Layer 2 of a small transformer language model trained on English Wikipedia (12 layers, counted from 0, width 64).
A neuron adds its activation times its output weights to the MLP's output. To switch it off is to set its activation to zero at one token and run the rest of the model.
A neuron's activation on a vector x is SiLU(gate . x) times (in . x), where the dot is the dot product.

Input weights of the MLP neurons that the questions are about. A number n stands for (n - 500) times 0.00098.
n10 gate: 507 642 580 381 576 828 301 544 434 566 589 438 211 332 772 407 471 349 599 145 635 299 295 404 589 500 508 395 313 194 937 680 546 546 632 748 508 699 627 396 467 386 439 595 451 651 783 494 785 630 636 639 458 666 505 510 331 476 434 554 794 363 225 405
n25 gate: 467 601 600 573 334 372 571 469 335 541 443 406 345 418 262 285 342 582 618 481 509 411 518 800 703 661 466 745 349 552 539 463 712 542 580 466 558 554 355 633 445 395 445 660 543 262 440 575 411 402 425 157 496 680 166 409 401 226 414 621 645 97 319 677
n30 gate: 562 599 343 776 469 510 584 213 556 667 576 522 422 591 564 756 501 464 568 442 707 335 501 700 607 567 583 323 587 601 583 172 416 707 502 459 576 621 654 581 518 422 433 628 439 400 232 403 244 649 453 460 717 205 806 676 707 604 568 345 477 693 687 411
n105 gate: 335 450 738 136 412 521 663 552 286 694 434 700 340 644 439 484 565 649 298 692 291 408 307 438 639 470 705 638 826 498 585 407 268 451 621 383 527 740 405 656 833 452 409 294 483 483 447 644 393 513 707 657 286 290 530 274 411 761 596 449 450 719 634 349
n126 gate: 675 23 190 287 560 607 325 677 495 506 402 520 344 409 450 430 479 533 447 774 416 284 566 306 467 495 518 672 477 507 400 489 555 371 608 841 662 691 364 410 456 477 695 541 776 418 384 609 526 528 694 637 400 595 481 357 233 490 223 207 817 411 433 316
n129 gate: 499 498 304 560 284 417 483 340 248 437 544 500 483 376 440 391 513 455 618 573 515 464 777 397 571 399 636 682 538 587 555 216 660 479 552 602 765 264 730 579 268 918 700 482 385 763 414 512 448 532 573 322 442 563 578 355 414 484 390 535 650 512 266 485
n138 gate: 552 361 467 654 534 608 581 531 555 779 615 709 711 834 468 498 408 475 666 570 372 525 409 762 449 664 451 444 309 422 728 414 513 500 611 593 721 355 590 392 615 526 797 233 488 692 449 437 632 121 642 425 355 716 641 568 671 722 292 680 393 558 313 202
n144 gate: 72 462 306 469 629 409 584 392 414 359 597 409 425 142 638 730 527 542 590 436 722 473 560 488 303 549 216 456 486 491 618 626 511 408 530 637 438 354 192 529 644 526 470 400 326 614 316 419 494 894 597 402 397 717 585 525 660 591 540 338 765 659 500 294
n161 gate: 666 586 840 433 523 581 341 460 246 638 395 363 383 888 550 574 489 354 791 709 750 495 432 581 559 690 594 335 624 414 264 444 479 652 437 541 309 494 469 650 482 547 639 863 341 360 369 641 570 559 595 511 227 721 381 321 470 387 393 698 271 199 555 591
n10 in: 469 524 400 488 385 419 672 579 513 532 366 142 474 605 489 718 561 717 521 529 507 232 412 200 280 478 408 280 743 653 402 198 581 559 527 361 570 243 458 604 353 471 219 386 673 694 483 476 482 619 334 293 406 643 703 410 301 594 594 591 632 567 372 411
n25 in: 582 214 361 858 485 651 376 484 500 745 687 477 469 464 529 458 438 686 404 420 347 395 686 416 552 175 598 795 612 417 787 571 346 671 492 374 496 538 384 448 811 551 319 584 548 316 247 351 404 391 306 688 629 489 506 447 469 745 534 535 600 635 592 528
n30 in: 377 655 481 372 521 239 468 614 356 375 701 592 372 512 471 507 606 440 675 654 663 695 429 319 469 545 823 385 453 712 727 424 759 353 505 503 467 591 473 614 490 851 637 649 387 684 345 515 454 401 470 464 635 465 487 492 388 373 662 753 586 347 640 464
n105 in: 677 392 603 574 375 800 291 443 635 437 649 660 661 446 398 665 554 584 419 505 567 711 769 456 378 620 799 278 744 613 187 49 580 381 593 425 368 398 667 566 288 477 751 185 422 725 668 355 377 706 613 705 562 439 597 730 580 615 353 400 492 561 411 534
n126 in: 470 482 693 448 434 613 419 400 625 266 463 592 499 451 558 241 652 418 390 562 439 311 524 602 376 622 407 575 488 208 370 658 572 641 623 439 474 463 431 759 194 642 356 727 612 609 629 378 377 436 551 596 608 417 319 750 379 452 544 593 247 680 563 228
n129 in: 547 419 530 321 253 481 336 633 659 472 351 437 733 302 680 645 494 662 594 672 620 283 328 617 704 294 894 590 632 529 482 532 524 518 449 308 610 283 416 626 527 407 374 593 356 378 612 418 718 657 560 613 391 434 483 444 391 564 500 631 508 441 453 491
n138 in: 589 499 579 415 362 485 570 344 256 306 596 766 571 863 605 440 277 590 623 401 163 574 502 640 597 488 516 657 713 460 318 565 606 473 609 486 500 251 492 394 515 422 457 358 349 491 459 476 485 507 720 591 559 618 562 482 379 480 600 210 535 527 639 502
n144 in: 580 759 611 402 266 566 674 468 528 602 621 665 772 369 605 326 723 548 534 533 685 480 519 487 448 272 605 410 501 373 572 737 504 402 553 472 564 526 445 710 235 616 615 470 757 633 299 298 288 474 339 463 543 404 248 470 55 387 426 292 597 338 198 603
n161 in: 226 545 580 447 573 544 507 581 610 356 266 594 580 248 557 301 590 321 519 525 476 266 397 229 659 421 207 520 477 723 648 313 537 420 355 454 466 473 556 492 420 534 327 420 658 560 530 294 581 737 387 498 505 555 647 511 438 446 640 457 695 551 549 522

Output weights of the MLP neurons that the questions are about. A number n stands for (n - 500) times 0.00087.
n10: 645 484 451 759 298 524 568 716 605 490 633 417 607 697 70 505 413 625 260 401 415 643 633 533 402 582 816 470 861 630 580 641 701 380 482 183 735 391 403 619 412 874 727 407 487 566 284 444 309 462 520 635 523 282 612 184 552 452 330 720 92 619 649 368
n25: 211 589 627 709 295 374 552 841 622 516 341 661 585 400 500 844 573 644 412 621 532 294 609 510 385 457 549 676 346 476 365 602 383 557 542 312 487 307 423 265 628 422 319 534 673 285 526 405 304 589 424 609 705 735 835 397 312 469 349 439 558 267 613 682
n30: 444 422 411 690 764 357 479 332 426 379 676 386 372 539 351 446 347 655 367 549 346 515 601 855 156 266 373 711 534 611 564 472 607 218 464 356 464 534 496 339 530 248 624 252 244 293 480 601 452 504 513 538 574 427 410 494 837 557 586 405 439 357 692 341
n105: 568 353 831 273 292 675 374 544 443 636 339 548 447 315 494 548 534 585 49 497 253 449 804 552 666 805 781 458 329 564 565 199 720 459 643 424 442 607 300 567 472 601 524 403 285 300 506 373 445 416 702 619 408 424 651 719 298 418 432 630 380 377 376 351
n126: 673 720 468 576 530 465 453 345 730 395 448 362 386 285 198 656 458 665 332 615 645 406 792 458 591 497 670 399 789 820 394 601 270 114 520 641 302 554 721 470 401 499 533 355 413 458 607 556 550 572 166 439 748 418 384 602 681 153 289 329 517 542 289 713
n129: 716 725 457 433 533 565 376 24 655 539 618 264 514 635 539 478 592 397 323 262 346 664 708 545 515 686 519 616 429 277 311 556 399 502 530 322 565 315 627 428 402 641 376 444 438 715 494 525 798 567 182 512 447 637 427 393 596 760 470 478 730 632 425 629
n138: 446 471 693 367 527 539 285 390 212 300 485 651 648 631 549 374 317 285 304 637 377 493 292 484 275 405 594 254 464 277 486 449 204 414 566 313 343 673 486 241 645 595 696 335 265 707 239 394 451 511 479 652 364 427 590 548 737 628 282 668 431 549 396 550
n144: 190 504 425 596 678 505 389 676 610 343 566 448 519 501 444 701 320 266 473 271 777 491 284 485 264 845 603 758 478 354 520 363 587 736 441 614 594 716 692 254 548 627 415 459 432 247 649 427 816 516 668 717 356 577 522 671 886 718 497 595 337 537 571 402
n161: 521 619 634 493 572 316 621 335 711 574 685 531 474 712 280 312 657 776 481 664 510 406 485 559 325 213 310 467 149 476 354 485 831 475 600 413 483 331 293 707 231 447 459 426 362 451 566 750 508 607 487 544 509 264 413 763 374 147 355 423 660 312 695 308

Each question names a token from some text and the token that comes next. It shows the vector x that enters the MLP there. A number n stands for (n - 500) times 0.0046.

Then comes g, the gradient of the next token's log-probability with respect to the MLP's output, scaled to length 1. A neuron's effect is roughly proportional to its activation times (output weights . g). A number n stands for (n - 500) times 0.00087.

" ", then "ill"
x: 467 457 330 480 510 617 431 445 440 591 365 761 623 480 612 640 512 567 463 489 560 503 310 563 654 480 387 676 327 455 237 351 643 655 510 363 530 468 217 397 344 602 344 559 526 502 367 596 577 549 328 704 710 739 554 281 556 464 532 428 415 277 552 525
g: 516 484 720 571 423 448 207 448 920 273 322 394 636 424 620 360 401 493 262 518 553 615 657 380 606 295 788 499 702 520 531 385 222 592 394 583 522 339 529 475 544 607 372 681 288 546 457 604 578 402 600 84 562 459 664 460 580 543 519 489 482 405 434 633
Which neuron, switched off, raises the next token's probability most? n161

" and", then " was"
x: 496 603 494 728 548 279 617 457 525 408 274 684 649 709 768 662 622 474 496 466 430 481 424 543 555 467 479 673 366 557 286 312 516 757 618 407 422 355 406 331 489 589 560 528 473 534 345 641 813 517 196 604 482 533 449 475 314 585 554 332 437 460 420 575
g: 469 213 400 421 506 377 347 594 449 225 476 463 627 722 725 789 384 436 610 578 420 366 607 603 619 493 496 529 313 640 358 596 448 477 441 309 854 736 218 294 546 341 415 475 736 455 551 526 609 488 734 586 330 588 602 623 533 462 530 586 218 687 552 419
Which neuron, switched off, raises the next token's probability most? n126

"ur", then "er"
x: 333 727 425 473 532 661 456 701 425 569 468 474 422 392 649 532 564 476 361 417 379 517 629 396 667 508 561 472 468 672 380 353 655 683 364 500 487 524 454 407 565 656 365 365 582 290 579 531 593 782 265 255 708 566 539 433 697 577 626 317 172 414 650 557
g: 424 490 394 373 501 481 385 590 418 434 493 350 307 549 450 490 315 649 539 172 454 509 457 579 652 498 646 586 207 480 361 722 383 401 521 231 601 482 628 521 646 433 551 335 462 335 519 293 458 572 338 402 690 663 126 759 67 522 513 631 547 360 567 616
Switching off which neuron hurts the next token most? n10

" early", then " ch"
x: 415 665 543 489 458 536 489 567 567 713 477 700 655 543 725 524 687 259 592 435 393 350 443 588 568 71 669 707 398 516 322 416 410 377 635 432 600 569 504 501 590 622 431 472 396 559 516 587 589 83 408 482 551 550 617 587 578 352 568 434 595 286 440 697
g: 562 555 551 516 491 548 819 521 622 471 535 609 780 571 547 474 482 314 394 332 625 696 672 679 564 552 425 277 728 573 397 678 474 420 490 132 488 469 496 380 887 294 354 589 576 686 639 434 324 487 384 223 328 669 647 494 555 471 376 251 601 553 528 475
Switching off which neuron hurts the next token most? n144

"m", then " began"
x: 570 571 609 509 463 478 719 708 494 286 595 725 461 459 497 708 669 354 441 563 455 455 707 386 433 415 308 724 617 559 536 440 559 490 461 186 466 317 567 374 432 622 238 601 616 578 359 395 487 633 447 334 482 727 403 312 766 775 526 546 372 435 561 531
g: 351 652 416 522 381 206 666 387 539 551 531 659 344 179 748 651 609 654 513 585 424 520 507 391 438 382 621 185 577 855 459 441 301 623 486 487 519 491 724 366 484 377 584 378 468 654 714 574 457 358 337 567 339 512 627 411 477 495 643 499 454 768 627 177
Switching off which neuron hurts the next token most? n10

"s", then " to"
x: 401 521 534 485 722 492 610 753 560 614 334 329 530 378 552 676 616 575 517 547 432 659 463 415 365 695 395 783 392 439 394 336 440 567 654 363 479 646 349 427 378 657 249 519 625 501 308 627 627 423 331 409 704 560 514 216 596 501 492 326 375 371 435 553
g: 403 565 568 592 622 296 496 438 538 519 552 820 445 673 410 622 472 611 725 445 352 378 342 432 479 720 521 613 659 163 197 400 593 554 775 587 175 565 579 338 384 315 367 175 453 490 359 564 602 657 551 489 436 580 520 611 664 439 360 665 729 511 476 402
Switching off which neuron hurts the next token most? n10

"x", then "im"
x: 428 352 482 729 506 500 797 616 261 611 370 527 592 139 671 520 552 168 503 451 452 623 529 521 274 413 490 644 456 550 279 470 649 510 650 366 709 413 569 495 490 608 475 702 498 636 679 559 444 574 382 429 540 700 569 379 843 473 590 293 350 437 553 484
g: 641 670 482 368 286 480 506 548 132 488 248 536 561 607 154 327 414 407 594 488 308 527 207 350 553 673 616 598 406 436 549 396 414 452 487 555 416 534 219 467 527 445 522 635 413 501 577 586 341 254 305 366 442 529 289 409 201 590 754 407 349 595 705 517
Switching off which neuron hurts the next token most? n144

" App", then "ro"
x: 275 417 522 659 647 536 281 712 562 615 551 452 732 438 612 522 511 542 563 303 463 410 398 737 622 286 747 679 607 661 355 513 521 525 503 519 401 254 578 570 399 423 354 459 702 314 345 624 474 661 279 518 772 551 459 383 454 296 544 636 400 389 435 532
g: 336 454 551 524 541 512 399 400 629 324 511 432 537 392 274 551 766 342 709 353 317 593 663 492 532 752 401 592 397 227 218 660 450 362 482 87 655 645 558 343 712 622 354 436 503 420 585 472 276 406 645 399 419 516 334 457 443 278 441 362 757 563 572 548
Which neuron, switched off, raises the next token's probability most? n129

"ally", then " ex"
x: 665 531 376 609 498 293 544 477 350 662 532 368 668 481 653 615 795 505 375 496 267 441 491 507 673 593 721 738 450 450 342 331 477 656 477 614 742 356 388 367 383 577 346 326 368 322 563 481 822 468 410 520 566 445 581 304 446 654 547 324 428 435 382 604
g: 473 612 398 593 389 537 260 614 604 758 554 835 438 235 553 520 533 440 467 815 455 514 430 343 557 403 512 235 418 789 786 520 518 533 346 612 281 540 324 464 662 328 618 476 406 489 385 740 705 443 392 495 715 467 437 615 704 580 568 414 597 771 427 443
Which neuron, switched off, raises the next token's probability most? n129

"ur", then "ological"
x: 321 737 458 401 446 591 503 550 373 407 432 471 560 449 740 489 576 499 389 483 419 509 620 361 601 481 593 505 473 526 353 376 695 668 221 421 438 547 489 527 476 682 422 392 602 218 531 416 574 761 335 278 674 525 511 334 725 435 635 372 219 379 676 575
g: 431 305 322 780 568 430 378 525 525 296 615 732 345 569 566 456 647 460 496 471 469 819 604 648 334 434 610 357 339 422 389 463 406 699 756 617 495 438 346 390 625 577 676 550 764 380 410 335 357 585 339 573 134 739 601 488 508 363 518 231 363 516 603 580
Which neuron, switched off, raises the next token's probability most? n161

" U", then "k"
x: 509 491 179 433 616 622 586 673 564 552 520 505 635 354 612 482 552 291 556 578 527 380 420 501 536 297 319 519 513 479 244 143 628 390 668 568 406 766 511 419 429 564 404 454 694 219 373 574 617 496 441 566 557 444 730 503 323 745 672 600 620 457 375 443
g: 508 646 477 385 389 418 233 517 472 751 485 555 383 623 534 284 426 679 615 558 508 409 358 302 358 563 95 577 836 510 416 476 731 710 510 424 493 593 396 578 527 314 411 371 767 448 687 189 527 573 473 344 571 796 390 516 411 390 388 345 455 421 639 484
Switching off which neuron hurts the next token most? n126

" re", then "p"
x: 364 655 540 692 498 426 438 505 466 432 552 656 696 565 657 639 400 486 414 736 483 382 422 571 645 464 512 341 430 489 308 183 371 590 419 531 470 381 400 528 554 545 376 577 226 486 478 593 660 707 378 808 576 654 627 485 558 630 620 494 399 256 378 433
g: 368 683 625 390 545 368 725 435 474 336 458 330 494 586 496 335 548 390 465 590 484 553 511 574 546 396 547 405 401 432 676 429 299 202 752 423 674 498 804 260 749 511 478 649 515 539 403 637 685 719 473 505 449 683 953 599 385 542 741 594 602 546 502 715
Which neuron, switched off, raises the next token's probability most? n161

" A", then " series"
x: 586 535 467 506 557 488 293 555 404 643 570 554 589 451 431 624 652 364 530 173 432 669 385 553 272 423 521 632 575 596 266 454 558 689 454 351 455 554 323 390 441 739 473 581 611 441 431 589 664 460 349 596 560 782 576 312 204 506 735 607 604 314 344 695
g: 359 595 564 594 540 408 636 631 322 383 608 284 615 357 566 680 240 810 559 515 706 561 715 763 504 444 570 469 370 504 576 604 410 224 498 413 515 334 552 184 253 512 501 446 241 486 349 625 380 507 411 520 557 375 211 545 477 281 259 659 418 420 358 568
Which neuron, switched off, raises the next token's probability most? n30

"fe", then "ction"
x: 471 428 444 468 478 461 573 796 455 437 683 319 517 373 688 579 685 544 513 583 355 663 642 306 590 269 456 583 261 623 417 463 360 665 479 548 643 429 541 492 334 698 495 625 379 515 327 434 546 374 613 616 476 591 618 334 773 468 260 194 354 328 582 516
g: 703 727 245 471 407 686 743 425 580 464 496 658 848 380 472 271 486 418 564 603 314 468 417 494 183 567 739 402 301 403 470 571 355 532 643 514 513 498 337 483 600 738 339 651 333 573 437 508 640 676 455 354 335 501 601 521 585 371 883 571 500 550 435 335
Switching off which neuron hurts the next token most? n126

" between", then " the"
x: 350 672 538 501 468 522 689 350 304 580 473 755 448 444 653 589 546 481 570 388 479 497 394 708 544 267 558 729 446 430 410 440 615 501 614 609 520 564 515 400 615 632 530 628 258 502 489 470 756 483 235 712 691 363 502 528 405 666 360 306 538 333 264 658
g: 577 768 588 665 411 428 691 370 685 668 543 366 432 285 406 667 364 542 661 597 339 362 491 461 144 571 532 401 816 377 511 362 596 533 543 700 360 354 445 590 516 613 298 749 617 406 439 251 698 324 383 718 417 327 275 532 527 577 379 568 518 699 500 473
Which neuron, switched off, raises the next token's probability most? n10

" most", then " "
x: 635 622 429 239 529 534 303 648 355 674 505 606 537 196 709 400 550 380 714 709 276 490 272 533 521 391 556 588 471 433 434 433 364 502 621 575 498 497 474 400 444 557 533 589 619 294 526 468 617 322 562 524 667 529 496 408 422 737 589 335 644 212 297 568
g: 747 287 440 560 562 545 444 346 444 689 369 672 547 385 448 423 762 398 345 680 753 588 540 831 601 470 486 543 32 522 580 636 561 461 503 701 462 650 482 402 359 278 488 437 358 596 402 540 485 555 476 417 401 578 548 501 669 350 705 506 691 235 607 263
Switching off which neuron hurts the next token most? n10

"s", then " father"
x: 407 582 434 587 728 590 640 704 732 485 347 286 593 434 584 679 683 494 473 481 510 571 594 369 304 657 366 688 474 361 338 442 293 447 728 398 574 608 356 453 309 622 299 555 470 438 470 423 498 561 297 479 700 594 606 207 501 615 513 296 373 394 503 615
g: 635 311 523 239 449 781 410 312 211 534 747 802 488 632 640 520 343 714 368 436 529 365 426 612 761 381 546 454 396 396 520 446 639 449 467 350 581 668 482 296 464 425 562 511 573 492 591 621 685 431 403 699 306 512 580 542 793 639 333 648 784 557 641 431
Which two neurons, each switched off alone, lower its probability most, in order? n138, n10

" D", then "on"
x: 465 454 405 330 563 762 473 734 625 598 732 635 705 365 561 601 544 412 314 398 311 632 376 536 550 362 364 486 453 448 251 347 691 373 546 513 278 497 539 289 350 462 390 609 640 550 626 644 322 709 364 395 572 573 772 414 355 552 407 468 582 447 406 668
g: 628 596 718 747 449 271 689 658 314 521 588 598 464 317 496 622 389 215 549 578 298 713 589 471 416 749 682 535 492 343 707 804 474 571 217 559 620 477 576 373 754 303 757 590 320 537 445 453 349 470 506 438 447 555 587 411 328 548 343 437 373 647 528 641
Switching off which neuron hurts the next token most? n161

"or", then "r"
x: 448 734 516 535 585 460 533 496 504 408 569 273 461 199 691 513 629 566 384 410 295 314 561 458 473 545 337 152 501 286 431 443 624 732 328 450 585 582 328 401 420 571 430 512 609 333 440 485 372 414 134 438 495 525 653 680 715 617 679 440 371 440 492 553
g: 534 603 228 632 653 669 526 525 571 473 464 200 690 227 621 496 663 564 532 475 686 359 632 455 653 277 842 688 320 377 572 688 448 475 432 448 549 499 384 623 640 380 487 556 490 399 580 430 414 588 529 376 427 450 451 527 157 636 260 555 702 439 494 127
Which neuron, switched off, raises the next token's probability most? n138

"la", then "ter"
x: 731 613 607 465 486 431 596 711 277 780 517 760 123 405 521 410 626 381 447 430 515 443 492 281 490 449 455 493 496 589 476 282 396 650 467 315 800 725 357 516 615 665 387 491 729 741 448 593 533 623 411 631 414 474 565 455 563 498 539 434 514 272 423 577
g: 335 569 716 477 527 533 417 411 719 493 541 515 701 669 479 183 676 584 378 535 462 441 381 445 526 399 644 529 480 278 529 542 747 695 544 394 447 359 350 421 797 680 477 371 276 476 728 489 738 582 679 415 202 350 579 490 674 485 468 693 861 418 421 413
Switching off which neuron hurts the next token most? n126